Layer 5 of a small transformer language model trained on English Wikipedia (9 layers, counted from 0, width 128). Numbers have three digits each and are written without spaces.
A neuron's activation on a vector x is GELU(gate . x) times (in . x), where the dot is the dot product.

Input weights of the MLP neurons that the questions are about. A number n stands for (n - 500) times 0.00074.
n15 gate: 635695341256439160515590613306480391638572411600400331528711486339580584395285454576585482533472425406636502576311603365560516383552560554703526575559510493356690599514734682610525612519566562441652525723660739447352402500571639445442605668579599456482544555577586507625353591524438650449508400509344519311670537406350650361659400564458414690290157198560455318379302526549412566558751
n18 gate: 440458654623464459620376451436513379416561630632338408722566549374479643476466562586629602503434524500381512455547703485285522295227359392412387317482497552285533745437301683404602669698613609605258639398518577613350321598568474424520361494491482556551561596556520276389328419655450410434487745237489377340695495512411471608534558646702299521582607590598648786552400549599401641645686
n36 gate: 417433469460605496416536531519239527399247537454467592519506460338218369194575477759562443607445420387579519299448276473419379512592652552574384862559552573639591456384478369435434293568521419654492616438522435425393492543393363418301361610387450562502676490655705646285473610470574370408504643658422378641660231434252687467586471545553483376363349685269385714592714596411633517520463
n44 gate: 351370540458674402309258564346492380540840556501572441715560499563455530498510485620735709536661609466598471586668394728613507457394400445411527679592538406492663507456485356544412597407543464473609567375421705632542625494428678412398554363652695346544375543546553318504357607321286466307233523261633449342739400286480654482552469475494321538331443533598348706387385214631383322442531
n49 gate: 170430463422557472507404444500633724532571417355554433724447404452351371488533507522578676354525431716517412216537365387554462252555492493592333366714614440597577505368497650438306594650474491474691603331313472568350487760422545460481547317531473510540251387673479274375414510614495579627410594519590375475756734710557244491405339502371551743600596448498621566547477472336445503399355
n63 gate: 585522348357484584518543549243643310660580515604465673347532687701531408610827662417550623573334621506488582651339448556432330458510392479466444642457522508363532723626231348492414420388453402394813223482393526462388461492613446433494660528253637436228477649528519453492353334687656446470378557502678581398623390386385580551208610453398564539399474512511497586429752410537410533571624
n87 gate: 389554529422416455542348763513797553425599658383379284650544631441290428233522448499427463562432506414657301596313487516484592355430407388605462339426244608541480414670673422763340436499662551442465385514393496625530594604532420340390338469585431568495336531508628404584541553504592732317605661554318426315506433420592538579332519693612247388539605633534433413589378433367512386519363
n102 gate: 534348578683525546379394365458479446609594736371478636618603393482703466280690289432569627441543584556584569604436432510572396428496427460641432472414566450345602162337648432558360596715511469428698455526429739376565371328597453539410664608655355498558460373624493339322497687450330427374564730554483589375629466436604619648373480655261439559390405706543739525679625687494632470417608
n113 gate: 358361491511501469387604270471453567285387543439435385628660572346457549480493543365270572452435423378368608545437674449322440451515431709314438734483492408410539425572352513293453709459596567439338422523640554407494517576748546552338307456539572476493602341543476339568460310617651673314607402444490613464460532504418322434487602443520449619594340418489261476710705337582397319566592
n126 gate: 536479811488569524383670391601471369474536436443629590643646455498415449712540490515664703563580483465381538619483337544511650297602629764295583592612698470548566625350535464556462398465391483594470596477678426756255566330587474476280649573441540532491479533449396465218424222344607539536598404450178590394563473773395509581437440678547790697462459574505348331481570574648398588390379
n157 gate: 513487606462534643509557520456562827606396393560600576610573293403637425449599604339654601390487336489513358674253404415566712313494521668417644495607644420315656483314646603383460492723683443509578480377454690527353362556598556398639520739467305318472504564502417361643400508334348564639249464582485520514655282218628346651619486429481642481519291211498474502595414682584612383677563
n161 gate: 477344405473587331380467664543667659463486648509608560388694354516504444414432496515612629445468545605390564543603203462552425586512508472581534495641596856547453614605660534408510586448469515442439567536365359848491662281507632434510658591418368398711474243386695512160450740618324417582507652611654616545571682450572588527340691245460514439613193535512665336632521393331425249381268
n209 gate: 602659435518321538400498493284546405394394536413531548546515619479373347336756521408555428560516432416489367507637373538659600576703653357556563500571426534414493467598479643542561389593419613509547744786467194277489469460445417505392532549662583531384512421728355326617299548512535553482575587530547652383436596450558513449569629335542350400551609443581461458581513309528382367503433
n210 gate: 567406528491484425359486595365597431424569405469354371686460538531587565299528454459650561503644355375567605438341348564582666398660542612446310618390669384548709482522517377361305629661443623554710683635582522474423634427426586500380396530536600451662546614655408690658327527340350616323565627449435493318697596553664462689588447577553563401395562363580491703530294533768438514654674
n216 gate: 689395345498387712332569545507496505413542728441288565574469443490504485511642747409467564496534632350581360538604462640695623563548626400504566607542288400535509571402462434358523547453529489379631489596466264291432357423648594608403447491269459399490619363599301628530632496715510573584558410520592602572350736464407416663682391440421505574498694481543558377355475406620466407398310
n224 gate: 474380590601423661532655357361525426444504371583597470635452336442160397439589702519359549698718385468715297352604498488421412416410506753534699383638486533532523513548639432635488615530627419507392449650689331530541405309559370481406559487327262290681466436422501752411502305561664538507724410414281331670521462479623526516599622488385324526463577465436521441690563426278544305372556
n227 gate: 559599571540612478392347427602478498493497444489488626526406848587505544515720456233654415440639459774570707489544355530420326519585602359412554398600417425210315619390335489381251429549431526433588621695637361506437423401433232500632600658179454621531421667509458560462446461388821535324584455524459763480520521570426426592586519291455511398430361235433624249461487508536645402543679
n233 gate: 694390500495385598574461624219620669546556757340358495522445469656463651328691562648403585413289331501579471535321476356223473568631428740542311486474374386476507501615295578399310620570513348519695627423418350581381340489536390190551348494493491718574683359616550485635233378585662509314631444455595705532553635423509464598348637630460487414454496533638587481558470615571533623526702
n236 gate: 485321455513417540774335664543676478562483437638404453556432611606606550487608638306458532476635545525806525602538520495421440473352603483366644557497376534517586631410726631535386693546434343407604703663492295490436465426571455635638430595615574416274324503546441681477683478526517392410326494379491891569449475440435631510460552537429540390479454530521542652313261735264430527582311
n238 gate: 390457362446475386562327382505485387518523636479367548307423367421517493542432547604454543348359330652643199239650586409444610521547501681549568388579487603587742455578543480510328437638527514551430450512355479353508579502409524466506459396476460641744343388398590497383467350425652561621402537496590469660373521776613540417554660530478364659482293346584612399607629422409535648224624
n245 gate: 556448655460611591490788505525220339256465406664465510452278486678342334499633594354465710640689643355517610437402429540532377477838561471208249494232570757449245576584485523555585532350595598402526709533449540628449618276620406516500494459390482377410463532506402417574394421623393701548484496673211457563597583672274481727413418532597314475553294493383500383656558588428607417665667
n15 in: 672537571586412624554434468534748343646581480603346442486302600646504542662400482136590569596612487478485697519664560309436588557568472501623518650534577373476574501318673350450422498436538294494514711451281643486593516797728294681265384683520489467442443538712625658621346814506575672542387495424435608485581492564354343474446414395482652554492427663552527340632486310652408485511455
n18 in: 489557453496412412504711602565823534627503377423492336435385556424343437518421495436660281422462519410497415388633444435492239510266556400526411488565463723409435412429460503772485511431502519404482540442523375310454530536540511343530652592424399486549640756558715526248313503687566377538247679125631322440595396309550509447449594557584495611468492442374514481459431755572406314618294
n36 in: 533564272486584444362720522452485227354603346485610339502483789322579327432416702592381728506614596655581768398646330387214398336757440616557394727393435682387702301434619629398652542531412453504456565552695317521560542583764514767354565527352660690638297794424439669362693400568573212691595613519265660569642297575549589387495240466723589112610457460450752834516505625326591452443394
n44 in: 718444634699615406530636477536419377549450621627480771407459565487418536734626508557752566452619362293604589563375594538434461460278664299585451481528697393392452547280616454571588621578449517392632525678550414438556544280335552399605446565578268586485313280346664256318564532462298285346388393627294567415586515354632592272226555544278356445561500491596428428418542493416482439521522
n49 in: 476423718410455562432472658427584685486402521522629630408394562564545518412341454251408398645598402261528536445394361496576596354493527592639723496445611471471313500579566564323604507157273677502459358323748459557662592616557337398571564601527619569387450416452428210664592460472822399562445722334361379653491545494327525706315515446481080539410466349305419444583558392432645656387830
n63 in: 450211555550551531528610490635608584523440436531462470549257596481583309513747428553519505463469536579286541556402623664627401644570598496456643478157529503405557536413468396578420245384575505447468429480490479516438486367598314479442548480141387327611526731612590303518705352722657494639533360381666643443612380470560503482657358504518342416241511465318596694355759749311462490586272
n87 in: 497542515771401526646276537379629498449463610390380516561331531412381536252342531492610260562419475423759335629438650392299562631624342471544455609335421525552422426598552522596364552619555660369532493558303491441613336410530194615515480566422433464421594288455537337619586567507598718677614454609376537453512480536526623383488697648435417377751465310672586520350605386338388262245556
n102 in: 514534594394469425672616589226417468400587672522421473522424639349668470295718431434502430600522592511570682401566445311617446648516443290552424454392332200656383508516564627707463518553520476241580566590473289373530333519587541649612695520396432679511583454687306270568520540561568752535376611655439659340404446449480457467411564530599426500431614455638421432453446366476561543593521
n113 in: 649451398604511489674579423558699477428430528689396444566493656487455523548503661588348335294243682383486462513590452644303559666541303659442608351464403740384418634446475594528410417282628652479371503392410536359346496524646494416486328489435694636616510550604375367556732331422686481568392565293416556387522558324386420466553367518349317490582518497772411402382522383450416437388596
n126 in: 472611673619478332369348394394470434520590498375424226492468454518261412435398442577472384390368681299463599480397634466396285348641358549541449407383736557281471383566311521629417592591484522406398326438600815490552662337459552310590595492735181473227291227313499559511458369691862473224291362522465433528527392642593324697698487487629429568451354366570359480566377493416022566691419
n157 in: 432618510454444492434579613510561399280653451644416756715368454669679516553302718341588303413365266406525260566346629458415656547609392520342640426738293520522186447800434500561514362685386468479220499400457554545570365469543600794773483531412587277570514596273548328601318331286719479570582394414601481673513289550702394477454354474654424576615266224404500605402550532357465388437446
n161 in: 765419594501554441363518618273658689583475273612449360664698337511554487656499567514285414512482574475521441594615307532457361591447643370724497450435306361543396559567548478559272827463453578347624512413494430479476489511468662730394396679393598548604726546469469533396589664586578809421555514794502591514576613429580543586767610602400503350339390517484394504341314598487628482514743
n209 in: 508452558503471431654510687465502642502559615432479519408500412487433299600500326298584473297435488548756689348608513534710504538524486479444564455491698363349488395334584502262545413553714352280396373512599608496578529367396404532521768448533446417676579517309554674419617425526412598537359706586568492400480655334423699469695622442350683413613364567455436528556469569604588487660579
n210 in: 399421474687341562612689392477515457400619535495402450718467383464411698297491497574584322558738290569546633457313548533546500631529471563419467578215540430851456575523431500418532523701305620598646625760371354360495537328424555617467333319442406525571518560556423612558446476552338734429350532550550574351624421563706539500695437452629769487350417577703657570594533657760387454602535
n216 in: 460598449361565498286572438489397548370525459650596447562473534395494537598496307392593623589764391722331498450511429629414410478542562392371461520690516573294513508576659509660563301378248451587506381444636507449683569637584500479563720424342594620619262631638575650549501718497501572432358616472466521610660539571665356558580426482452509653417340712359550399360497373413664418585347
n224 in: 493596434558467390373348556679546421645305543521631467511430581431493681551249544669503324344373342430313590501506414631619277534511488434422379701604627440445455673396285436529380417559471600670610432326584430323551568586350404562651452714623566570509319465540458427592594363400606485701475523616257521466498371541469499402450472515673716459598348564525522452404738490514638561774555
n227 in: 546406538363489604491591615388388486690436500575371472674474572538491409545563522527492629540497324472421395579499564569609467592606427518486291280710485727442590736564423359321722526608342305471801490606545370219430367322571396463528726519422353285630664449387615322658397551553695535590703390519595666646437344330722557046295483448659503596567540489453457606403456590405453575357461
n233 in: 223456650458450385419528413496564558667628382475697548471586411491571603510591328451489571522623572389449467559341537473592698482669645867282570598744459683554479417786578585676476354369701418565303525243524426541562445311654458508502461460519319596567559384473334434502436388516653681509406581650568385773488580569451297645339528558493306694581546244571369349504569514398550321560485
n236 in: 616486483404580495512425504404617505689536429206317433469498519429660532435563541460673350635598323633416416592398504446488318459501265549470459419644565502324523397641440590840606395369585596552459553435627516464526330501371369363431527716584612455452679504625590685535482313478426543441612509503623383434323471492526433392487284543498295689535348551404545524348570530610365516536594
n238 in: 709612359625410561336707503546404460512337397525452435444697512328591571508313636314423385340408603373603400457291177524398297578514772532355658574266379619493489449472467538481664626452462606390494540391503437656635564460461330524391438432546342557592515453431373469452487443454444586427370493465651553547452500443552324488525398732369557392447444449458594586497586663549228549563534
n245 in: 518481564420614582619442377472408203474494358545481496497387349517405432455519471491604511555870584457398356705382744405443239585514508541256306533396380722490716545588617590670557543477465596222615470755444414452489599344604459597764594360490438339452545602570469456693418661622464516567385549485470488674518550556295451450334398508622399610557432346576628565693510566451332278484503

Each question shows a token from some text and the vector x that enters the MLP there. A number n stands for (n - 500) times 0.01.

" During": 526470471552435454495431508558431522302338485503512657472586362627478508582394476670649439579495510501467502525693490527566430775521487481545404566554462635467430590520623699456435567468490460487491536551357445552312496419533468508514507495563635349530551490442624411510661573567361431447562533442606472404533508550676502486450613547477469499378575726536595459488342552511425567332466
Which neuron fires most, and how strongly? n161, at about 2.4

" sh": 481494437564266664453515430341424476495341522468568626401525503399572551487381513449444598343468478439374455467381469468281379613531532575473545430520530558484465454515395629423463556382450490555382425333465393384454410526503457572522432448553423407568510379564545428546664508430561566498584363516534564670407619587548437461295502563398364368598668317511521465401364551384545523280512
Which three neurons fire most, strongest first? n233, n238, n113

" ": 495557348648381565497513261545493526493567373574518392446449465508576624516420488419537622526512375542437513567601539410573451563534438581513371542568562564475451384787437423513482526458539391510435478602493505419752550517281589554390462306455528651417288478311469496440542668530406420568346439456539589536441532511506562433683454508559474453604380487448542443440634754463320473547456
Which neuron lights up most? n238

"is": 542610463581266556524555479370409581573384431418498596637319485514649538424545505426487632552383527530494358623500398541582439776511520380505450503523436348601521509436358556700456382368464592459421472569578474345432349482597531559584501532490505646408484556394406357525422435575496502496451510492566520445343409579490480456528459501501415552505513447614468459345650471418527442512563
Which neuron lights up most? n63

" elected": 487493611567372471569512516567554621509481581522488308519479492420461493491586497447331473471593492454510497460532590554538534853572311578686496491530476587545498353439471557524454466399543533496543481617547392423247473563500563518523572475528509434419588743524503485549520585588510517422528417403449567484501421494616516557567460523623605617492501513421609505559432537483383382559453
Which neuron lights up most? n44

" An": 402485485650226596445464472460578444513587593641585404590469465558490663528420534637518511428633530621590482390510455408545466667431537493565411392474635660587705534467638395544449511513572560532381408636406514568684424395456399489595459588538617566514555488468467562554449463390485462487760483515466339484470469585776550533464474434576596606467469525546501487559502338371562579405433
Which neuron lights up most? n224

" being": 471513597589414596486464455473462553459526378475333383507470543361498620497465517546432531468545501537532490710463574522453558926504455512626486549564514528566548500459553496383524513505423373475463411545473480349353518459513435465555555444517618424559336487514359430609520534539489451436443523478506427430542479443619465547569414448515545562561526619565474547486518587556615436438481
Which three neurons fire most, strongest first? n210, n216, n113

" returned": 509561629553289431550496532451504550363481529494340490568481496408518590451448518340487351436529429461447269565595483535498540737524463650645526586549489486526455483455610515354472455425543460477594585522495431372226430417619420552559553475523471461563508744478487547616384513563489571481465481464463668369488443506611538459653427556500475347547561509444670496573372370500351506533404
Which neuron lights up most? n210

"ne": 498609313519253374436559543408543539572596665516488510626542482412399412486497596526541346433441511383666637647442492575520471492460529471486519450507465453501531384554497597663602446509477490535655366550473522250612574652326316432445528428413394409584500579558422541559286462482360380381641375511441361341465419439630409479518592612475599412404619573593433458476465550499399467599552
Which neuron fires most, and how strongly? n210, at about 2.3

"18": 356505512549564508537528509574527434403408496630496489531295454492469602527571560410482545418482367589604426480515527372407563518481444540492329470402373715485521354565564461451505412447525390632476489566467520430780554424232413588424427396222456542556418509540527461496465554689414521331553594434332452356325479569610545541622473510529450666471489393440632433476534587423339530492441
Which three neurons fire most, strongest first? n87, n245, n238

"op": 535568515498117601475599580495470532459320555595612540479354550621556515493530449488433587479423444530387451512515537480394538619542523546465490525542472689452439705449566534516492578447610433553353537470480475443506601535472530468642476535452504502490506431531394518470532289611621601601383529495353426454382530602418491399552544454454606521646351372590549460441515569494624494622541
Which neuron fires most, and how strongly? n113, at about 1.1

" a": 489463538494351443464436488446476515443444501516536473505479397504450517531491519585419429457599493490391422468520570393509437974424524552557412454533561503538584472595445422429482503483458485439457448453418501580513383588538461491488497473513541503458503607463511555594433504562514449442522478482547425525586605456565487564364542384596535491509482450541443422490623548544562546434506
Which neuron fires most, and how strongly? n233, at about 0.48

"ps": 416538618506321476574495533477314723436447664502591622451574608502381634594550488649490346406552336508449481444473531472549667627528218562469525466501453486477465489382362464604470626431623442470532469566487344442566390600471371365661515687432456534569542441529446491614400622701515584416477555561378394553303486559573586516473478483444586557436488507632472477499510387524566389425486
Which neuron lights up most? n233

"-": 451523527698445558412364437460541378477505547588683572417525399566528589468448496507547472509649557687334679540572485464539463763422528606462486433544543594692492722365416558489470552463606449510384479498522468367643705448588551447574560542561522472488476468525484560474562476467554430505564518486411256394468486523640506626438517489651392569534396452496570428586606433416442513249528
Which neuron fires most, and how strongly? n224, at about 1.5

"ob": 534440401607277580481549544612590475472464586507504351429432591723498545491479359484462469293439568478413566444511559500585497533492388332335574473527498710383296392576392586654739680435512454433267449487430495599465585467531383449544462440494593724510353650426530519571375489485523694398485483520513556559520460530428346542498519561470456510656410601546484525356535471487520521632565
Which two neurons fire most, strongest first? n18, n113

" F": 429526343529113505480446529493513510463434529581505470507448394540358456567437618411473373483476468531469440511493483483610495477439541456459562360613701496519393414628453558369441522463457545453455608503585484520624602507474368661362575448512523445448516373438559451484506465600583502482508430497509506688532594618576299485417577442470506607613714429377458494582449399444547470384401
Which neuron fires most, and how strongly? n49, at about 3.6

"10": 479481519407455589500658522583349488513433431541581504446473592293454511354518491618442409502576455556476490426520527454513552705448531555349462624581491472533500369587618664582612375499468524465459530460517485166708578445429391479410479388367714495532469531631353581510585619589465368510484507555355541714422478504657545430598460472480488396564647593484652512457510540511690556499455
Which two neurons fire most, strongest first? n36, n216

"en": 624553581618358491514456494382415625495426578592575444493287522482505422577333242572629489424539380408616546435607463512549545546449642420571436366458449443523409519501578536656741505463458539407488488501313567505551615592484400638623518418440468335526525639430640673603540419746293503577322420501546474407466579429642476533612445402399531638534397590528435603503475497431545557496408
Which neuron fires most, and how strongly? n36, at about 0.18

"00": 633530438339587641531494509621453563475561467632503553456459579658575508646515480564456391407502421426429460607438536623557540662449545486356444508483431610423501501643661648558624501529643672616431520520292479508510581601490412577571483517438615606305427508412418462580766614609460449409515609568374429716368578440620487489546514460545607420456533467451466422425480555715428368450576
Which two neurons fire most, strongest first? n245, n216

"ist": 598421349569286579425565724567524477512360460640665438581473495524601499552585482267465564493531534522470563584604593367626417566629612410565508487553388690536510621467355570460427434550573587544399704551458520455581525538369429409589502526568459487593329445638493401515511508360548464664487428389382575512479483511498451450531479335437422538490368479515508407780455562469538639407509
Which neuron fires most, and how strongly? n227, at about 1.4

"er": 633563360601249478503437676606538523528481494491657489551638442456441468681422481511439506490649411532580411516512410394575524450312562380515573442501471444489364459377589493684633530467492501545514563516457691541600591598434423432436484435603675774505522430601686525542595446427426580557484499532485475444387408399345468518593487491464563730519507603581508450552670310478388594344481
Which neuron lights up most? n15

"ald": 574525500411323534573309481563431558422276496532399557545529599491422508660418483423573477427379496596595634656547576579440564510483471407398413498408296481582575333489675439501465509569447358391546490450456628472588570566301725465509674332440317474409509543502440500594568441446462445469618368420594480552416607557629592543440429476283636421586537437445519562535454437584629531489397
Which neuron lights up most? n233

" (": 477546503511410598573482453621386449463533572580432381507460407504566563539473393445500460555353523619461520588556604326578430730419473512357483422580528502404517424613422422606568323490548346364497576494498350477660482337501519501567493471421621521448325516343436490478507459529540452638335381534493513420448401534668348491574618534447545556614549491569671373434552529512456550126453
Which neuron lights up most? n49

" more": 488531579467443559529518515624412357414583487578405443559537419404361512565520536657512487400500352360485428507549601518508469933424516389643451433454398515517474551462487517501591459482469462472542466594409461422396493432429453522440556563458515552431413492439411503485503508598445385451488444584483417537448564444540650444531491528516520456504520536374434533477603491503494414508535
Which neuron lights up most? n233

"us": 375688460595325520435536599514414490443593487516570514460514490491710385337440412343470488527422566620637401465558499395566497642668549466449433546531452387349517601516477542685463511337510640451460474553528300286479478427540344521582485582608476423492595399468283461410420629595487557718524687526549456321529424539525575508556386484440616378547370523605507444460459570443467619544537
Which two neurons fire most, strongest first? n209, n102

"or": 530609429605339608572545562315571429654642558507548483492489441508547549533566426640437477226671435528410494506471569557424485737391451372404433494474554388495465488444534425510580561379534463561494616569578544431475472495359453370677462659521612408529451620503549431435438468560602544452398426506529434345435498566371610392623566429456583715537492461655427402415506367484431549575421
Which neuron lights up most? n44

"ll": 489521408498378518606415678496420420542527482399405497453321498521572605552460537443475468345461498604500330520448600532509539733460347337479600516435478497494524516516366551719510587424465450582652420462441469477558418599455515425539531611367492388468636736222600467602464397598547591602493648487589615476340498483572592559400475393371522468495671515573501391421512471534561619537471
Which neuron lights up most? n63

"ro": 575554445458098541451565706409561501572554478501670275455469450576581548461559508529466335423431455509509464605548508371596551552603475413425473527525414392631507686462445468531553421543498460542509620398613515352244532542450490532519513598528536556539439432514359607627408449529481623605511446509417437584434447507561426469642515548550487541562475469421435408537483417458481491511494
Which three neurons fire most, strongest first? n15, n157, n233

"ership": 493445456533329395575490647419506377551579421527377487484476556434494483520533419426396432467581575531477493441534434525459448851509477541521563385596429363361561416503493491589628463460567539448520558653443457299287444543433474563539533465486582642602397551575458412614568485450355546481341568522439579487429461455474507516514549484456560449525473551341622538439528478548411416604552
Which two neurons fire most, strongest first? n209, n236

"istan": 471512509409230572641595571478345530461315504497412406667620504434486464369512460507386483581443625594463559460470478510569356691516570523613376318499499532500522421543532395580557423577593623568526467474457540163562460425666577611534507533486486611474432501786360534498511568552506490567705489530540542357499488510451575441555435449561408371609472360568469431461534479434483496564505
Which neuron lights up most? n102

" he": 457551431599270489409513426483479492573410605445360520424630450405445428530251541506400457512583484550412662567607537431403527768395537437489505483635467529394471512543455575528463536404478599446412482430450519499382343571552420387540570425475565509472440460553413552643521479432488528504464520495465482276541463425657526596589627715566493305577554435446582604614458591525485487501448
Which neuron lights up most? n18

" on": 519537535483479455555429575469540639486453611569584499547350504579559616515469494754632443450548541582450409522557622534476491922489421450511555511464433491527519528619642619449471534472371533472492500520393423498438532390514476524498495441433550424502488523422395550487734527575350529453592457545496561460561548530553511460603552433466513606479559496541529481499496528626480444424545
Which neuron fires most, and how strongly? n161, at about 1.3

" Cam": 463474484755070535540488526560532393418417607616363454638531543532582386420498627458349570584617422557523349552530558392513514479561455465477548582489579642508300476528457453478594526524490574471419338493493621453489450464551412534440437419411400624457446489558635519427482426617545539576563542370382450548538586503518478395470526576516563495511536556546463463544516497451463481368435
Which neuron lights up most? n87

" was": 484535609612313544614460518452369595490634467523420407513594515379505635641429534487423478443604576548534531639546634540412536826478334492642512461532534488614580459530481471448452489425475412418466413495348502431429392405532511417565532514512647435529408498560427445618516448533511376472402555481545525420569416523811431575638428470515554460577458480496505498514376577539483477378533
Which neuron lights up most? n157

"ers": 571515597526242487655479493397473554560477379443385476505417496383450514589480513458490360473725487527590606503500486449508492821557556524479498404552423341428478512528583391638594576439574523519485529690524464351371559594549515529540540550575502596550483515716472369547434492537406499552392602549351617465419449419434510393482531521428452579569504568477508372466458534524519468517575
Which neuron lights up most? n15

" Rec": 613535576624197418476512567560634577484355555615531407528489433533405381527449640515495510517548429562557250580705661432420422588497454618512568574475461667463575633524535540514505362503625625432467533484621462457389532373570503380392571381498432459453502487495475475481331511529586423407456425494437550548358494438574568562397408571460601562452600523302505594526368575379505344446488
Which neuron lights up most? n87

" f": 309559411734353537402475567691525577491384500496486403520480404461455533595307569363493371504387466481443367494495552413468511573518465485566525278613705453414429430440362554367582545356460629557553446434396394574544418767490326582393520517467497554536495314446445494551608484634542592541573536504508524671533683658646422461379529460523396564515612395416493565562457625333550479489521
Which neuron lights up most? n49

"93": 438452509432449532457600515588408464505442448564397339358382595340373414336373425669387530527586388486505542307580317378454479658467577532381467534460400505500494475552612703596579345440529656464468557544497448364651509440435403500506423634347669709542570765642523542529695545634430416564575543593360488549528391491593447531545434512603498485633520576490596512423525467543500512467561
Which neuron lights up most? n36

",": 529516512540427444574423540461477378424492574466461614393497497513488441617451528504476428539404530496385514437500550429483471923455493495372506471487544586549496386512449434435475381504382632481310472474319415476629646592588544498475520443517573475559504385520566554453607537544436495483487553459443546389580476546340502611550477555561528433565533476532580486509609478420487509304478
Which neuron lights up most? n238

"es": 549527510538205457509515555489453616492365364542402682581423480515505567481491442463524436509533417534547400486544439528497436890509451426561489479499480394413546523439497550551651495412495490523372494584460451452548649663625429526571484616469543504548525485444395425552423457475439504529449568530427552528458499505437513436523431425440483493480320516548529469469414519466497438455462
Which three neurons fire most, strongest first? n209, n15, n157